Layer 7 of a small transformer language model trained on English Wikipedia (26 layers, counted from 0, width 96).
Take only the direct path to the model's output, skipping the later layers: a vector added to the residual stream pushes a token's score in proportion to its dot product with that token's output vector.

Output vectors of the tokens that the questions are about. A number n stands for (n - 128) times 0.012.
"end": 166, 164, 69, 144, 187, 96, 170, 115, 166, 101, 117, 155, 167, 84, 108, 119, 121, 108, 131, 91, 166, 112, 112, 91, 162, 109, 91, 130, 77, 161, 167, 137, 193, 118, 133, 124, 155, 107, 177, 102, 107, 94, 120, 102, 163, 158, 111, 143, 100, 139, 160, 142, 134, 150, 187, 95, 132, 124, 133, 133, 145, 145, 123, 159, 170, 125, 83, 123, 154, 128, 135, 125, 138, 191, 89, 176, 117, 139, 142, 170, 196, 84, 127, 175, 161, 81, 143, 192, 167, 98, 161, 137, 189, 167, 137, 149
"P": 163, 155, 137, 104, 104, 177, 122, 96, 136, 171, 137, 136, 117, 96, 111, 135, 136, 202, 112, 108, 129, 163, 97, 137, 144, 143, 112, 96, 147, 172, 94, 130, 120, 92, 114, 178, 133, 127, 158, 169, 131, 159, 167, 132, 135, 102, 126, 156, 136, 133, 122, 123, 135, 132, 96, 119, 107, 153, 108, 116, 123, 107, 132, 133, 105, 95, 146, 101, 132, 155, 135, 132, 161, 110, 145, 129, 135, 80, 93, 108, 123, 145, 118, 101, 116, 107, 168, 114, 97, 116, 84, 131, 140, 119, 122, 133
" of": 148, 122, 123, 122, 147, 126, 132, 175, 149, 112, 119, 110, 152, 166, 156, 86, 99, 155, 141, 136, 132, 83, 129, 107, 173, 127, 121, 106, 117, 116, 98, 102, 129, 199, 143, 118, 97, 124, 103, 136, 100, 88, 136, 147, 121, 103, 111, 108, 166, 148, 120, 129, 144, 144, 93, 123, 138, 139, 166, 144, 117, 115, 98, 100, 145, 100, 66, 123, 131, 133, 95, 128, 115, 151, 128, 121, 128, 171, 107, 141, 169, 132, 139, 136, 157, 91, 96, 141, 155, 154, 139, 107, 114, 87, 118, 68
"u": 141, 103, 104, 129, 151, 177, 127, 97, 148, 168, 126, 96, 143, 89, 88, 106, 164, 103, 83, 126, 93, 128, 98, 80, 100, 97, 108, 140, 148, 134, 148, 142, 115, 106, 154, 106, 163, 93, 86, 166, 122, 105, 151, 80, 153, 141, 160, 164, 140, 98, 100, 129, 160, 147, 107, 95, 160, 149, 158, 141, 188, 137, 121, 157, 136, 168, 98, 144, 162, 126, 101, 97, 119, 87, 126, 168, 127, 156, 117, 96, 170, 146, 125, 94, 119, 96, 142, 170, 133, 145, 149, 151, 105, 130, 111, 145
" 201": 113, 166, 134, 122, 106, 97, 119, 132, 157, 132, 117, 149, 144, 94, 178, 142, 139, 146, 125, 111, 108, 109, 143, 152, 124, 142, 93, 132, 118, 107, 137, 108, 131, 158, 110, 150, 168, 125, 120, 155, 98, 163, 182, 136, 98, 115, 114, 104, 123, 127, 145, 126, 117, 112, 175, 178, 116, 116, 94, 106, 165, 175, 146, 77, 107, 94, 151, 145, 129, 139, 137, 135, 123, 92, 150, 112, 142, 161, 151, 146, 160, 111, 126, 156, 93, 149, 124, 138, 148, 138, 90, 128, 129, 126, 121, 129
" 0": 89, 131, 151, 111, 115, 97, 133, 155, 88, 160, 108, 167, 162, 156, 156, 156, 116, 119, 161, 93, 156, 106, 82, 146, 143, 147, 99, 100, 60, 166, 147, 130, 149, 160, 91, 135, 109, 84, 118, 88, 149, 97, 98, 144, 79, 147, 121, 126, 93, 145, 140, 115, 110, 127, 137, 136, 147, 163, 99, 124, 145, 124, 135, 99, 134, 82, 140, 113, 167, 101, 129, 131, 115, 108, 146, 137, 120, 141, 149, 142, 144, 124, 108, 120, 102, 105, 116, 132, 147, 124, 95, 150, 120, 152, 104, 103
"ort": 146, 132, 162, 111, 132, 155, 95, 118, 94, 107, 85, 138, 152, 124, 133, 149, 73, 122, 130, 104, 140, 95, 120, 102, 159, 150, 132, 110, 116, 175, 118, 172, 118, 146, 144, 120, 107, 166, 159, 127, 69, 48, 105, 160, 176, 123, 109, 77, 126, 142, 140, 152, 130, 103, 107, 141, 133, 86, 144, 75, 175, 116, 140, 135, 98, 145, 137, 131, 99, 143, 117, 146, 116, 180, 128, 173, 103, 160, 107, 120, 168, 87, 168, 207, 110, 146, 106, 177, 168, 74, 75, 120, 118, 106, 122, 147
"$": 151, 143, 84, 136, 119, 118, 134, 152, 50, 135, 170, 69, 118, 141, 136, 174, 123, 107, 143, 134, 134, 170, 131, 91, 158, 94, 95, 93, 124, 165, 114, 113, 109, 144, 154, 201, 140, 150, 163, 122, 126, 113, 154, 129, 110, 100, 143, 94, 126, 172, 162, 107, 115, 155, 150, 112, 130, 151, 49, 177, 155, 153, 120, 128, 189, 108, 102, 109, 129, 96, 114, 132, 136, 100, 123, 181, 130, 97, 169, 142, 149, 111, 109, 138, 120, 125, 121, 189, 167, 135, 74, 161, 157, 117, 124, 91
"r": 139, 99, 153, 120, 68, 108, 124, 95, 139, 85, 90, 146, 144, 116, 152, 104, 111, 114, 84, 98, 106, 118, 89, 114, 144, 153, 66, 158, 111, 136, 173, 128, 129, 121, 121, 99, 147, 123, 134, 110, 125, 181, 149, 191, 136, 105, 145, 80, 161, 123, 107, 162, 103, 111, 105, 121, 165, 138, 165, 112, 155, 98, 83, 117, 163, 193, 175, 166, 149, 115, 111, 124, 140, 177, 96, 180, 87, 145, 94, 122, 126, 83, 168, 101, 145, 151, 131, 132, 124, 131, 157, 97, 149, 137, 172, 151
"ong": 163, 118, 97, 82, 191, 163, 139, 159, 133, 112, 157, 129, 203, 134, 148, 114, 114, 152, 110, 113, 140, 143, 120, 154, 101, 125, 115, 152, 97, 119, 167, 157, 134, 110, 100, 176, 105, 67, 80, 135, 146, 94, 123, 56, 122, 173, 146, 131, 75, 179, 88, 125, 137, 106, 114, 138, 142, 84, 167, 179, 144, 127, 109, 149, 78, 124, 138, 88, 85, 106, 174, 142, 157, 150, 95, 133, 186, 152, 113, 113, 142, 137, 179, 191, 128, 92, 199, 112, 126, 80, 142, 84, 176, 113, 138, 139
"'s": 102, 105, 79, 133, 149, 180, 80, 151, 130, 90, 82, 138, 138, 147, 164, 85, 135, 140, 128, 180, 155, 128, 132, 108, 139, 143, 141, 132, 112, 83, 115, 171, 177, 129, 130, 101, 120, 159, 166, 102, 152, 124, 115, 104, 87, 95, 136, 113, 142, 124, 161, 127, 125, 186, 97, 146, 136, 157, 69, 134, 136, 124, 104, 134, 127, 106, 143, 85, 118, 160, 155, 118, 129, 114, 137, 115, 150, 123, 137, 100, 149, 164, 136, 139, 127, 91, 105, 118, 136, 122, 140, 127, 135, 149, 135, 79
"qu": 139, 125, 131, 157, 163, 177, 143, 176, 136, 117, 142, 95, 168, 131, 136, 124, 172, 76, 156, 143, 121, 167, 131, 45, 113, 120, 94, 134, 175, 155, 125, 80, 85, 140, 170, 145, 122, 160, 129, 123, 152, 168, 125, 118, 94, 124, 137, 145, 94, 138, 154, 152, 136, 170, 156, 46, 114, 138, 113, 167, 184, 160, 153, 120, 141, 146, 98, 146, 115, 142, 157, 133, 157, 170, 111, 133, 184, 97, 131, 177, 94, 83, 135, 170, 53, 110, 188, 89, 126, 141, 135, 167, 108, 148, 75, 131
"z": 162, 118, 181, 111, 131, 176, 141, 122, 117, 124, 99, 141, 114, 145, 157, 141, 141, 99, 178, 148, 179, 149, 179, 149, 120, 108, 133, 119, 87, 125, 160, 129, 161, 107, 169, 98, 104, 157, 98, 130, 153, 143, 103, 75, 91, 152, 151, 129, 100, 146, 130, 160, 164, 161, 116, 100, 152, 115, 101, 174, 160, 153, 145, 112, 165, 163, 133, 147, 144, 134, 148, 138, 163, 129, 75, 113, 125, 80, 119, 131, 112, 174, 106, 165, 123, 207, 134, 99, 104, 114, 114, 112, 111, 89, 71, 114
"&": 147, 136, 171, 105, 139, 171, 83, 136, 166, 167, 162, 142, 131, 114, 114, 121, 173, 144, 138, 46, 111, 127, 138, 136, 160, 102, 137, 107, 155, 155, 82, 115, 97, 124, 121, 131, 80, 111, 151, 71, 150, 123, 108, 123, 166, 118, 128, 119, 109, 171, 79, 127, 161, 138, 125, 101, 112, 104, 98, 152, 147, 116, 139, 143, 137, 163, 131, 118, 113, 138, 161, 166, 199, 120, 97, 158, 87, 133, 120, 168, 117, 187, 97, 145, 144, 113, 158, 130, 123, 139, 112, 147, 154, 117, 109, 128
"av": 98, 158, 137, 146, 139, 151, 94, 206, 77, 152, 117, 120, 134, 109, 113, 136, 123, 138, 135, 105, 115, 156, 124, 84, 172, 137, 117, 110, 107, 127, 131, 102, 106, 138, 125, 119, 151, 127, 122, 135, 121, 107, 125, 141, 175, 187, 133, 178, 167, 71, 85, 131, 120, 142, 66, 125, 153, 162, 102, 107, 135, 166, 67, 132, 160, 158, 160, 100, 88, 141, 164, 130, 73, 105, 104, 155, 190, 91, 122, 152, 95, 120, 121, 169, 125, 200, 158, 152, 154, 85, 183, 99, 126, 112, 91, 141
"ember": 149, 158, 169, 130, 140, 113, 128, 171, 187, 151, 181, 92, 180, 113, 137, 96, 101, 140, 90, 70, 194, 114, 122, 80, 167, 169, 185, 98, 53, 109, 145, 205, 90, 121, 155, 218, 65, 139, 156, 171, 168, 152, 145, 10, 135, 123, 129, 40, 111, 161, 78, 106, 180, 100, 218, 192, 104, 94, 72, 161, 150, 197, 73, 116, 63, 86, 171, 106, 179, 119, 126, 133, 104, 150, 131, 175, 159, 136, 98, 141, 115, 122, 138, 127, 111, 158, 241, 153, 142, 62, 99, 176, 111, 94, 136, 122
"oun": 186, 171, 129, 101, 166, 158, 45, 89, 95, 105, 110, 95, 172, 112, 102, 129, 168, 91, 110, 134, 140, 166, 105, 97, 127, 134, 122, 149, 79, 119, 106, 185, 188, 135, 95, 195, 73, 124, 144, 140, 94, 162, 126, 121, 148, 153, 138, 142, 130, 183, 72, 102, 163, 127, 158, 153, 143, 101, 161, 94, 141, 109, 102, 165, 86, 154, 177, 115, 198, 116, 120, 150, 125, 78, 159, 173, 143, 130, 124, 168, 108, 174, 147, 100, 117, 142, 122, 69, 145, 94, 118, 133, 184, 101, 140, 121
"h": 157, 106, 125, 103, 107, 138, 121, 176, 147, 108, 134, 139, 81, 144, 110, 137, 107, 71, 168, 122, 137, 186, 81, 140, 111, 88, 123, 125, 130, 161, 88, 137, 98, 132, 142, 107, 156, 122, 107, 146, 172, 104, 97, 110, 177, 128, 133, 89, 125, 92, 140, 160, 59, 107, 119, 122, 135, 128, 151, 175, 125, 121, 81, 107, 109, 178, 110, 137, 80, 168, 121, 118, 182, 136, 90, 104, 177, 145, 103, 117, 119, 117, 139, 139, 108, 92, 118, 165, 98, 133, 138, 138, 83, 135, 134, 164
"st": 135, 203, 136, 70, 117, 137, 145, 115, 124, 113, 78, 170, 152, 106, 130, 94, 182, 129, 140, 149, 112, 148, 158, 124, 117, 170, 76, 153, 113, 101, 110, 98, 118, 126, 141, 123, 188, 136, 154, 86, 71, 187, 100, 98, 165, 151, 178, 135, 95, 137, 98, 151, 159, 131, 135, 99, 126, 131, 102, 103, 115, 154, 90, 87, 91, 144, 192, 154, 139, 127, 130, 119, 101, 135, 91, 123, 132, 97, 78, 120, 134, 76, 124, 156, 128, 73, 96, 139, 181, 114, 163, 168, 142, 106, 121, 109

Each question shows what one neuron of this layer's MLP adds at an activation of 1. A number n stands for (n - 128) times 0.0027.

n42: 139, 67, 80, 165, 157, 96, 160, 130, 111, 156, 146, 113, 92, 82, 140, 135, 121, 109, 119, 138, 121, 125, 99, 145, 138, 122, 135, 115, 149, 123, 101, 144, 100, 130, 112, 154, 134, 96, 114, 153, 159, 125, 104, 128, 134, 131, 118, 104, 113, 143, 142, 105, 161, 102, 115, 121, 127, 157, 75, 111, 140, 176, 122, 141, 149, 151, 76, 138, 140, 131, 122, 93, 155, 162, 74, 155, 150, 143, 152, 128, 103, 95, 118, 166, 131, 98, 99, 119, 170, 128, 99, 164, 104, 125, 118, 109
Which of these tokens does it push down most? "oun"

n152: 112, 160, 131, 152, 141, 118, 133, 136, 144, 153, 132, 126, 145, 91, 159, 120, 116, 124, 169, 100, 127, 136, 176, 144, 118, 100, 182, 154, 127, 135, 100, 157, 127, 181, 98, 113, 106, 110, 129, 161, 147, 143, 139, 162, 96, 149, 174, 119, 145, 132, 129, 145, 152, 129, 84, 123, 112, 85, 135, 142, 148, 138, 155, 163, 148, 150, 147, 76, 156, 170, 147, 126, 98, 114, 116, 110, 148, 113, 108, 152, 168, 112, 101, 155, 127, 145, 134, 129, 126, 120, 142, 159, 128, 142, 110, 133
Which of these tokens does it push down most? "r"

n102: 98, 172, 104, 186, 104, 105, 170, 159, 156, 117, 144, 130, 107, 108, 100, 124, 124, 102, 110, 117, 152, 126, 139, 101, 159, 120, 115, 130, 91, 118, 139, 141, 130, 147, 99, 145, 119, 129, 177, 143, 103, 85, 82, 153, 107, 132, 59, 127, 146, 147, 67, 114, 144, 98, 137, 134, 114, 133, 123, 114, 100, 159, 130, 163, 86, 185, 170, 145, 133, 107, 132, 178, 159, 126, 158, 137, 116, 141, 180, 144, 133, 127, 129, 103, 112, 121, 125, 55, 155, 126, 149, 106, 129, 141, 148, 134
Which two tokens does it push up most, strongest first? "oun", "ember"

n127: 86, 145, 167, 99, 90, 131, 98, 111, 131, 160, 102, 109, 127, 147, 124, 156, 133, 173, 195, 143, 77, 187, 134, 104, 139, 109, 144, 126, 138, 66, 78, 141, 140, 141, 129, 171, 148, 80, 134, 142, 138, 141, 130, 125, 129, 124, 133, 111, 146, 108, 165, 154, 144, 165, 92, 177, 108, 114, 146, 114, 115, 135, 172, 73, 171, 136, 90, 155, 109, 147, 147, 121, 151, 196, 87, 185, 151, 109, 148, 118, 166, 176, 169, 125, 138, 103, 125, 171, 130, 142, 185, 107, 110, 150, 138, 161
Which of these tokens does it push down most? "ember"

n12: 104, 120, 124, 161, 115, 118, 157, 172, 172, 116, 138, 119, 139, 144, 131, 115, 152, 104, 138, 148, 106, 124, 164, 124, 104, 137, 117, 141, 97, 76, 147, 132, 103, 135, 81, 157, 162, 115, 135, 67, 149, 144, 101, 128, 110, 133, 132, 156, 120, 146, 107, 83, 144, 121, 115, 105, 139, 103, 102, 137, 141, 70, 147, 130, 137, 102, 128, 111, 185, 163, 118, 165, 144, 151, 88, 180, 89, 79, 119, 136, 122, 124, 136, 123, 129, 143, 134, 133, 70, 157, 127, 151, 82, 150, 100, 121
Pushed up most: "qu"

n52: 136, 95, 147, 124, 98, 129, 95, 133, 148, 163, 132, 159, 145, 125, 147, 174, 169, 170, 133, 152, 81, 107, 137, 135, 102, 123, 147, 139, 136, 121, 156, 138, 171, 145, 137, 164, 159, 99, 102, 117, 133, 158, 137, 124, 108, 118, 135, 105, 177, 141, 150, 163, 134, 108, 97, 176, 119, 182, 120, 128, 115, 87, 143, 128, 88, 65, 93, 130, 100, 143, 122, 171, 96, 124, 106, 130, 165, 87, 131, 117, 133, 114, 103, 131, 109, 157, 157, 139, 158, 174, 83, 99, 92, 192, 96, 126
Which three tokens does it push up most, strongest first? " 201", "P", " 0"

n227: 146, 132, 144, 153, 161, 92, 149, 139, 114, 120, 126, 93, 157, 182, 176, 94, 102, 113, 146, 125, 69, 100, 58, 145, 112, 125, 176, 150, 118, 75, 121, 134, 146, 114, 95, 122, 144, 131, 139, 107, 117, 149, 111, 150, 159, 138, 124, 148, 115, 170, 125, 140, 153, 130, 155, 117, 96, 126, 108, 90, 114, 147, 141, 131, 132, 109, 110, 84, 157, 149, 123, 117, 140, 117, 115, 143, 133, 125, 145, 117, 121, 136, 108, 148, 131, 122, 127, 85, 164, 128, 143, 156, 155, 102, 142, 91
Pushed up most: "oun"

n232: 100, 187, 140, 180, 179, 155, 116, 157, 135, 76, 156, 77, 121, 129, 122, 152, 178, 105, 147, 122, 157, 172, 91, 95, 113, 149, 112, 98, 147, 137, 119, 163, 111, 149, 160, 106, 149, 108, 81, 103, 147, 127, 132, 122, 109, 160, 127, 134, 100, 114, 104, 56, 143, 97, 116, 163, 134, 128, 144, 152, 168, 110, 136, 170, 129, 122, 115, 125, 111, 115, 129, 59, 108, 151, 146, 180, 121, 143, 131, 167, 165, 94, 74, 122, 121, 117, 119, 79, 152, 157, 139, 116, 136, 122, 103, 113
Pushed up most: "qu"

n100: 132, 126, 154, 124, 173, 107, 136, 126, 155, 150, 129, 110, 83, 131, 103, 163, 73, 132, 103, 108, 130, 123, 141, 151, 105, 146, 129, 130, 125, 192, 106, 119, 129, 130, 121, 119, 133, 106, 112, 123, 163, 146, 129, 118, 146, 148, 118, 117, 106, 113, 131, 135, 127, 152, 139, 78, 155, 149, 121, 106, 137, 137, 121, 141, 91, 137, 113, 112, 65, 122, 162, 146, 170, 104, 88, 120, 121, 81, 171, 139, 142, 119, 140, 93, 148, 124, 119, 109, 103, 111, 134, 107, 101, 185, 122, 149
Pushed up most: "h"

n164: 152, 146, 132, 135, 101, 138, 147, 159, 148, 106, 166, 107, 145, 130, 129, 126, 149, 144, 148, 126, 123, 98, 148, 99, 159, 106, 107, 166, 133, 126, 110, 82, 130, 102, 115, 147, 172, 163, 141, 137, 119, 155, 123, 148, 129, 121, 144, 132, 98, 146, 162, 96, 126, 146, 149, 148, 136, 128, 139, 111, 107, 131, 120, 120, 145, 57, 115, 106, 130, 100, 108, 184, 181, 96, 144, 165, 139, 118, 148, 119, 172, 135, 145, 133, 132, 148, 136, 131, 129, 148, 151, 118, 153, 85, 117, 113
Which two tokens does it push up most, strongest first? "$", " 201"

n175: 139, 145, 86, 119, 115, 127, 123, 109, 120, 147, 156, 134, 112, 103, 112, 83, 131, 151, 125, 142, 125, 103, 136, 106, 176, 80, 89, 115, 96, 118, 121, 122, 129, 133, 106, 158, 127, 142, 118, 95, 153, 140, 139, 148, 112, 127, 115, 132, 119, 116, 141, 167, 139, 104, 163, 103, 170, 157, 132, 144, 99, 99, 98, 112, 161, 123, 145, 115, 175, 96, 177, 143, 112, 115, 107, 127, 132, 121, 136, 110, 131, 148, 137, 115, 123, 142, 74, 76, 109, 132, 172, 153, 159, 116, 119, 147
Pushed up most: "oun"

n162: 115, 113, 148, 189, 154, 106, 143, 119, 117, 101, 104, 155, 164, 144, 137, 69, 118, 156, 173, 165, 132, 105, 97, 135, 114, 133, 90, 121, 158, 204, 146, 111, 98, 102, 129, 106, 93, 171, 98, 111, 155, 94, 167, 122, 140, 118, 138, 131, 161, 101, 164, 141, 174, 130, 180, 75, 113, 136, 131, 129, 168, 141, 176, 133, 136, 151, 124, 97, 105, 122, 105, 78, 174, 94, 121, 132, 131, 109, 88, 134, 152, 151, 118, 105, 136, 153, 177, 102, 134, 144, 72, 126, 123, 140, 105, 157
Pushed up most: "qu"

n40: 112, 145, 203, 130, 132, 153, 163, 163, 136, 97, 106, 135, 116, 154, 138, 116, 174, 94, 145, 113, 75, 142, 118, 110, 93, 147, 107, 162, 112, 184, 147, 110, 129, 144, 210, 106, 137, 143, 137, 141, 123, 114, 120, 131, 123, 91, 155, 162, 125, 151, 73, 94, 145, 181, 70, 173, 124, 126, 78, 121, 124, 117, 124, 130, 120, 140, 115, 112, 130, 118, 159, 139, 126, 112, 155, 152, 108, 122, 109, 174, 150, 95, 129, 104, 132, 165, 159, 138, 145, 117, 116, 99, 159, 124, 140, 107
Which of these tokens does it push down most? "h"

n222: 87, 106, 102, 121, 134, 105, 162, 68, 97, 92, 142, 140, 97, 119, 108, 132, 84, 126, 75, 123, 178, 120, 120, 119, 140, 82, 107, 152, 148, 116, 107, 136, 129, 117, 121, 119, 129, 172, 168, 110, 125, 127, 158, 110, 127, 150, 121, 112, 142, 188, 176, 164, 106, 88, 86, 85, 131, 136, 104, 156, 113, 106, 102, 143, 130, 167, 123, 138, 134, 106, 172, 94, 133, 140, 120, 105, 93, 101, 126, 130, 104, 188, 123, 153, 100, 132, 96, 120, 169, 151, 108, 118, 119, 133, 143, 110
Pushed up most: "$"

n80: 103, 107, 103, 74, 139, 104, 99, 67, 137, 159, 133, 125, 98, 128, 166, 101, 95, 168, 97, 154, 130, 116, 86, 136, 161, 116, 147, 160, 135, 82, 107, 134, 147, 130, 95, 102, 108, 155, 135, 162, 127, 138, 142, 132, 133, 157, 73, 124, 137, 125, 107, 126, 121, 121, 160, 174, 127, 152, 166, 97, 114, 122, 107, 173, 121, 153, 168, 111, 109, 178, 136, 173, 123, 131, 164, 67, 89, 117, 112, 148, 117, 116, 127, 133, 120, 118, 98, 120, 107, 145, 95, 132, 145, 112, 163, 78
Which of these tokens does it push down most? "qu"

n50: 92, 138, 125, 150, 171, 140, 132, 127, 128, 117, 182, 143, 130, 181, 112, 85, 109, 123, 93, 122, 117, 108, 153, 115, 99, 87, 141, 131, 130, 126, 113, 111, 140, 136, 99, 128, 155, 128, 152, 138, 118, 180, 117, 134, 149, 112, 132, 131, 156, 185, 182, 129, 104, 140, 202, 131, 125, 109, 124, 145, 169, 127, 109, 163, 107, 136, 139, 161, 82, 109, 86, 140, 129, 125, 114, 169, 117, 94, 145, 101, 133, 103, 115, 113, 138, 140, 119, 115, 121, 115, 90, 129, 128, 130, 123, 154
Pushed up most: "$"

n160: 148, 113, 101, 131, 128, 80, 148, 95, 133, 113, 116, 161, 112, 142, 124, 110, 157, 135, 91, 109, 175, 135, 156, 134, 98, 140, 99, 148, 125, 129, 175, 139, 174, 119, 103, 88, 92, 109, 136, 120, 115, 162, 105, 133, 122, 122, 62, 122, 175, 94, 116, 130, 130, 140, 139, 139, 142, 133, 184, 161, 114, 136, 122, 103, 89, 104, 183, 151, 159, 141, 128, 106, 128, 159, 85, 94, 124, 125, 120, 129, 110, 148, 161, 92, 152, 102, 117, 132, 157, 129, 155, 131, 98, 134, 128, 130
Pushed up most: "r"

n21: 142, 146, 114, 141, 95, 102, 120, 179, 136, 117, 110, 152, 134, 147, 138, 137, 135, 102, 121, 127, 173, 92, 130, 173, 120, 93, 126, 88, 140, 152, 183, 155, 146, 125, 172, 118, 166, 79, 150, 98, 142, 116, 76, 110, 133, 142, 111, 121, 110, 100, 135, 119, 177, 167, 112, 180, 130, 39, 120, 130, 147, 103, 166, 111, 140, 144, 162, 149, 99, 91, 162, 118, 124, 131, 105, 74, 103, 129, 153, 139, 145, 165, 142, 124, 127, 119, 142, 145, 148, 143, 132, 167, 175, 156, 147, 114
Pushed up most: "end"

n230: 128, 178, 145, 157, 118, 108, 166, 84, 142, 189, 117, 114, 125, 108, 125, 79, 176, 157, 88, 138, 185, 172, 161, 84, 146, 169, 117, 120, 143, 153, 126, 132, 117, 168, 135, 109, 111, 122, 146, 153, 129, 114, 141, 155, 127, 101, 176, 129, 122, 103, 81, 155, 134, 112, 162, 60, 105, 184, 149, 109, 99, 85, 94, 79, 116, 151, 143, 76, 144, 115, 203, 119, 164, 95, 116, 90, 157, 115, 140, 124, 135, 143, 80, 130, 110, 107, 126, 128, 180, 85, 133, 108, 136, 113, 145, 148
Which three tokens does it push up most, strongest first? "st", "P", "av"

n132: 173, 129, 102, 123, 114, 154, 129, 151, 158, 142, 75, 120, 159, 118, 98, 82, 118, 110, 94, 126, 144, 140, 126, 157, 127, 156, 145, 139, 154, 129, 143, 109, 115, 113, 153, 176, 140, 113, 154, 120, 112, 95, 133, 115, 137, 178, 116, 148, 159, 147, 107, 106, 139, 144, 110, 138, 134, 138, 136, 112, 88, 158, 119, 143, 132, 74, 154, 122, 149, 140, 186, 132, 115, 136, 143, 140, 158, 143, 161, 147, 82, 141, 126, 106, 161, 115, 148, 169, 144, 95, 139, 145, 169, 106, 127, 122
Pushed up most: "ember"

n134: 145, 122, 125, 124, 129, 164, 157, 140, 125, 153, 132, 98, 99, 119, 123, 124, 138, 129, 92, 109, 111, 95, 53, 99, 108, 175, 111, 103, 137, 124, 142, 124, 113, 108, 135, 130, 116, 132, 130, 132, 136, 127, 160, 114, 144, 140, 103, 111, 99, 74, 178, 124, 91, 105, 132, 151, 129, 103, 139, 132, 114, 151, 147, 143, 136, 85, 94, 124, 109, 64, 121, 110, 121, 134, 131, 133, 165, 98, 135, 140, 72, 140, 150, 93, 183, 141, 161, 156, 122, 109, 115, 125, 134, 139, 140, 144
Pushed up most: "ember"

n173: 109, 164, 118, 79, 101, 137, 116, 179, 159, 110, 146, 129, 157, 105, 138, 69, 114, 153, 143, 105, 100, 149, 128, 104, 108, 139, 139, 129, 115, 120, 155, 101, 110, 148, 52, 128, 165, 80, 135, 182, 117, 121, 122, 123, 109, 142, 171, 120, 127, 109, 162, 86, 118, 125, 135, 172, 93, 69, 88, 113, 139, 196, 132, 97, 155, 95, 159, 116, 142, 114, 121, 86, 120, 96, 121, 123, 146, 121, 113, 147, 111, 112, 160, 101, 102, 163, 113, 110, 101, 119, 125, 111, 90, 158, 111, 103
Which three tokens does it push up most, strongest first? " 201", "ember", "av"

n249: 155, 147, 128, 162, 119, 142, 100, 126, 101, 109, 104, 122, 130, 137, 118, 118, 128, 99, 130, 114, 101, 133, 119, 130, 99, 104, 129, 109, 139, 70, 139, 130, 132, 169, 155, 138, 129, 150, 125, 124, 112, 109, 133, 132, 169, 161, 128, 163, 150, 94, 139, 177, 110, 147, 130, 117, 125, 79, 145, 134, 126, 152, 136, 117, 185, 160, 143, 76, 96, 119, 179, 140, 123, 113, 119, 139, 143, 125, 112, 149, 141, 134, 134, 155, 126, 154, 124, 106, 162, 108, 108, 141, 119, 116, 147, 77
Pushed up most: "av"

n45: 128, 77, 145, 77, 113, 150, 73, 126, 144, 111, 186, 140, 93, 92, 100, 108, 110, 157, 115, 73, 120, 146, 183, 140, 169, 125, 120, 147, 122, 80, 109, 137, 114, 145, 113, 92, 145, 135, 93, 157, 81, 49, 114, 109, 106, 116, 138, 121, 118, 122, 114, 96, 111, 107, 100, 135, 79, 128, 125, 107, 138, 143, 155, 151, 145, 128, 142, 149, 152, 150, 98, 177, 87, 190, 130, 91, 108, 115, 137, 136, 137, 137, 118, 130, 138, 104, 132, 117, 150, 113, 124, 85, 118, 116, 131, 107
Which two tokens does it push up most, strongest first? "ort", " of"

n215: 90, 108, 120, 106, 148, 115, 117, 129, 137, 106, 117, 107, 163, 105, 170, 113, 125, 99, 140, 122, 118, 123, 119, 123, 124, 124, 130, 98, 162, 167, 135, 119, 132, 110, 148, 97, 105, 167, 137, 144, 140, 115, 145, 167, 111, 133, 113, 165, 131, 126, 113, 130, 82, 110, 107, 103, 159, 173, 150, 133, 121, 136, 115, 123, 141, 131, 150, 133, 89, 131, 110, 107, 115, 104, 136, 99, 168, 128, 102, 108, 143, 160, 124, 186, 155, 140, 132, 118, 115, 124, 101, 134, 114, 119, 127, 123
Pushed up most: "av"

n244: 170, 144, 157, 115, 146, 165, 119, 171, 133, 110, 81, 143, 137, 139, 152, 125, 133, 160, 154, 124, 115, 149, 152, 105, 141, 119, 93, 140, 93, 148, 82, 142, 140, 158, 127, 117, 149, 124, 109, 95, 178, 75, 107, 177, 106, 100, 120, 151, 132, 143, 105, 120, 103, 156, 106, 174, 85, 155, 54, 157, 114, 111, 129, 122, 137, 111, 131, 111, 117, 124, 136, 131, 165, 116, 112, 138, 133, 102, 125, 116, 128, 93, 118, 129, 129, 139, 139, 124, 91, 88, 145, 163, 150, 101, 123, 124
Pushed up most: "'s"

n206: 161, 146, 125, 93, 164, 130, 137, 120, 134, 115, 106, 135, 106, 131, 103, 123, 129, 144, 119, 75, 132, 142, 84, 81, 124, 137, 103, 110, 132, 150, 83, 86, 124, 131, 124, 171, 119, 163, 137, 96, 126, 127, 164, 131, 123, 146, 116, 133, 124, 112, 82, 201, 167, 87, 141, 109, 110, 121, 177, 131, 133, 143, 132, 127, 109, 130, 104, 143, 130, 123, 133, 164, 152, 111, 131, 103, 92, 130, 135, 117, 143, 161, 108, 118, 118, 144, 107, 178, 147, 142, 137, 141, 111, 111, 115, 131
Which of these tokens does it push down most? "'s"

n243: 150, 125, 38, 122, 160, 104, 120, 96, 131, 164, 115, 129, 118, 175, 156, 129, 156, 90, 98, 103, 157, 135, 99, 124, 103, 135, 128, 157, 131, 156, 127, 139, 119, 125, 151, 157, 152, 166, 121, 124, 113, 139, 149, 132, 127, 131, 170, 169, 152, 130, 62, 168, 143, 170, 144, 132, 161, 114, 170, 182, 96, 96, 130, 111, 120, 115, 147, 99, 132, 113, 94, 111, 132, 118, 141, 135, 84, 144, 129, 141, 125, 132, 105, 143, 124, 131, 99, 129, 141, 151, 116, 141, 128, 64, 124, 120
Which two tokens does it push up most, strongest first? "oun", "u"

n24: 113, 140, 126, 93, 138, 99, 67, 96, 127, 143, 90, 95, 124, 120, 136, 144, 92, 101, 129, 112, 161, 135, 117, 108, 148, 122, 131, 153, 115, 128, 92, 199, 120, 90, 127, 133, 75, 107, 143, 116, 111, 139, 125, 131, 140, 131, 135, 159, 127, 109, 155, 172, 174, 136, 151, 134, 120, 100, 114, 102, 148, 129, 119, 134, 90, 126, 154, 129, 107, 130, 131, 92, 136, 177, 144, 91, 140, 83, 108, 63, 167, 105, 82, 146, 90, 139, 125, 133, 143, 106, 71, 137, 103, 114, 115, 115
Which three tokens does it push up most, strongest first? "ort", "ember", "oun"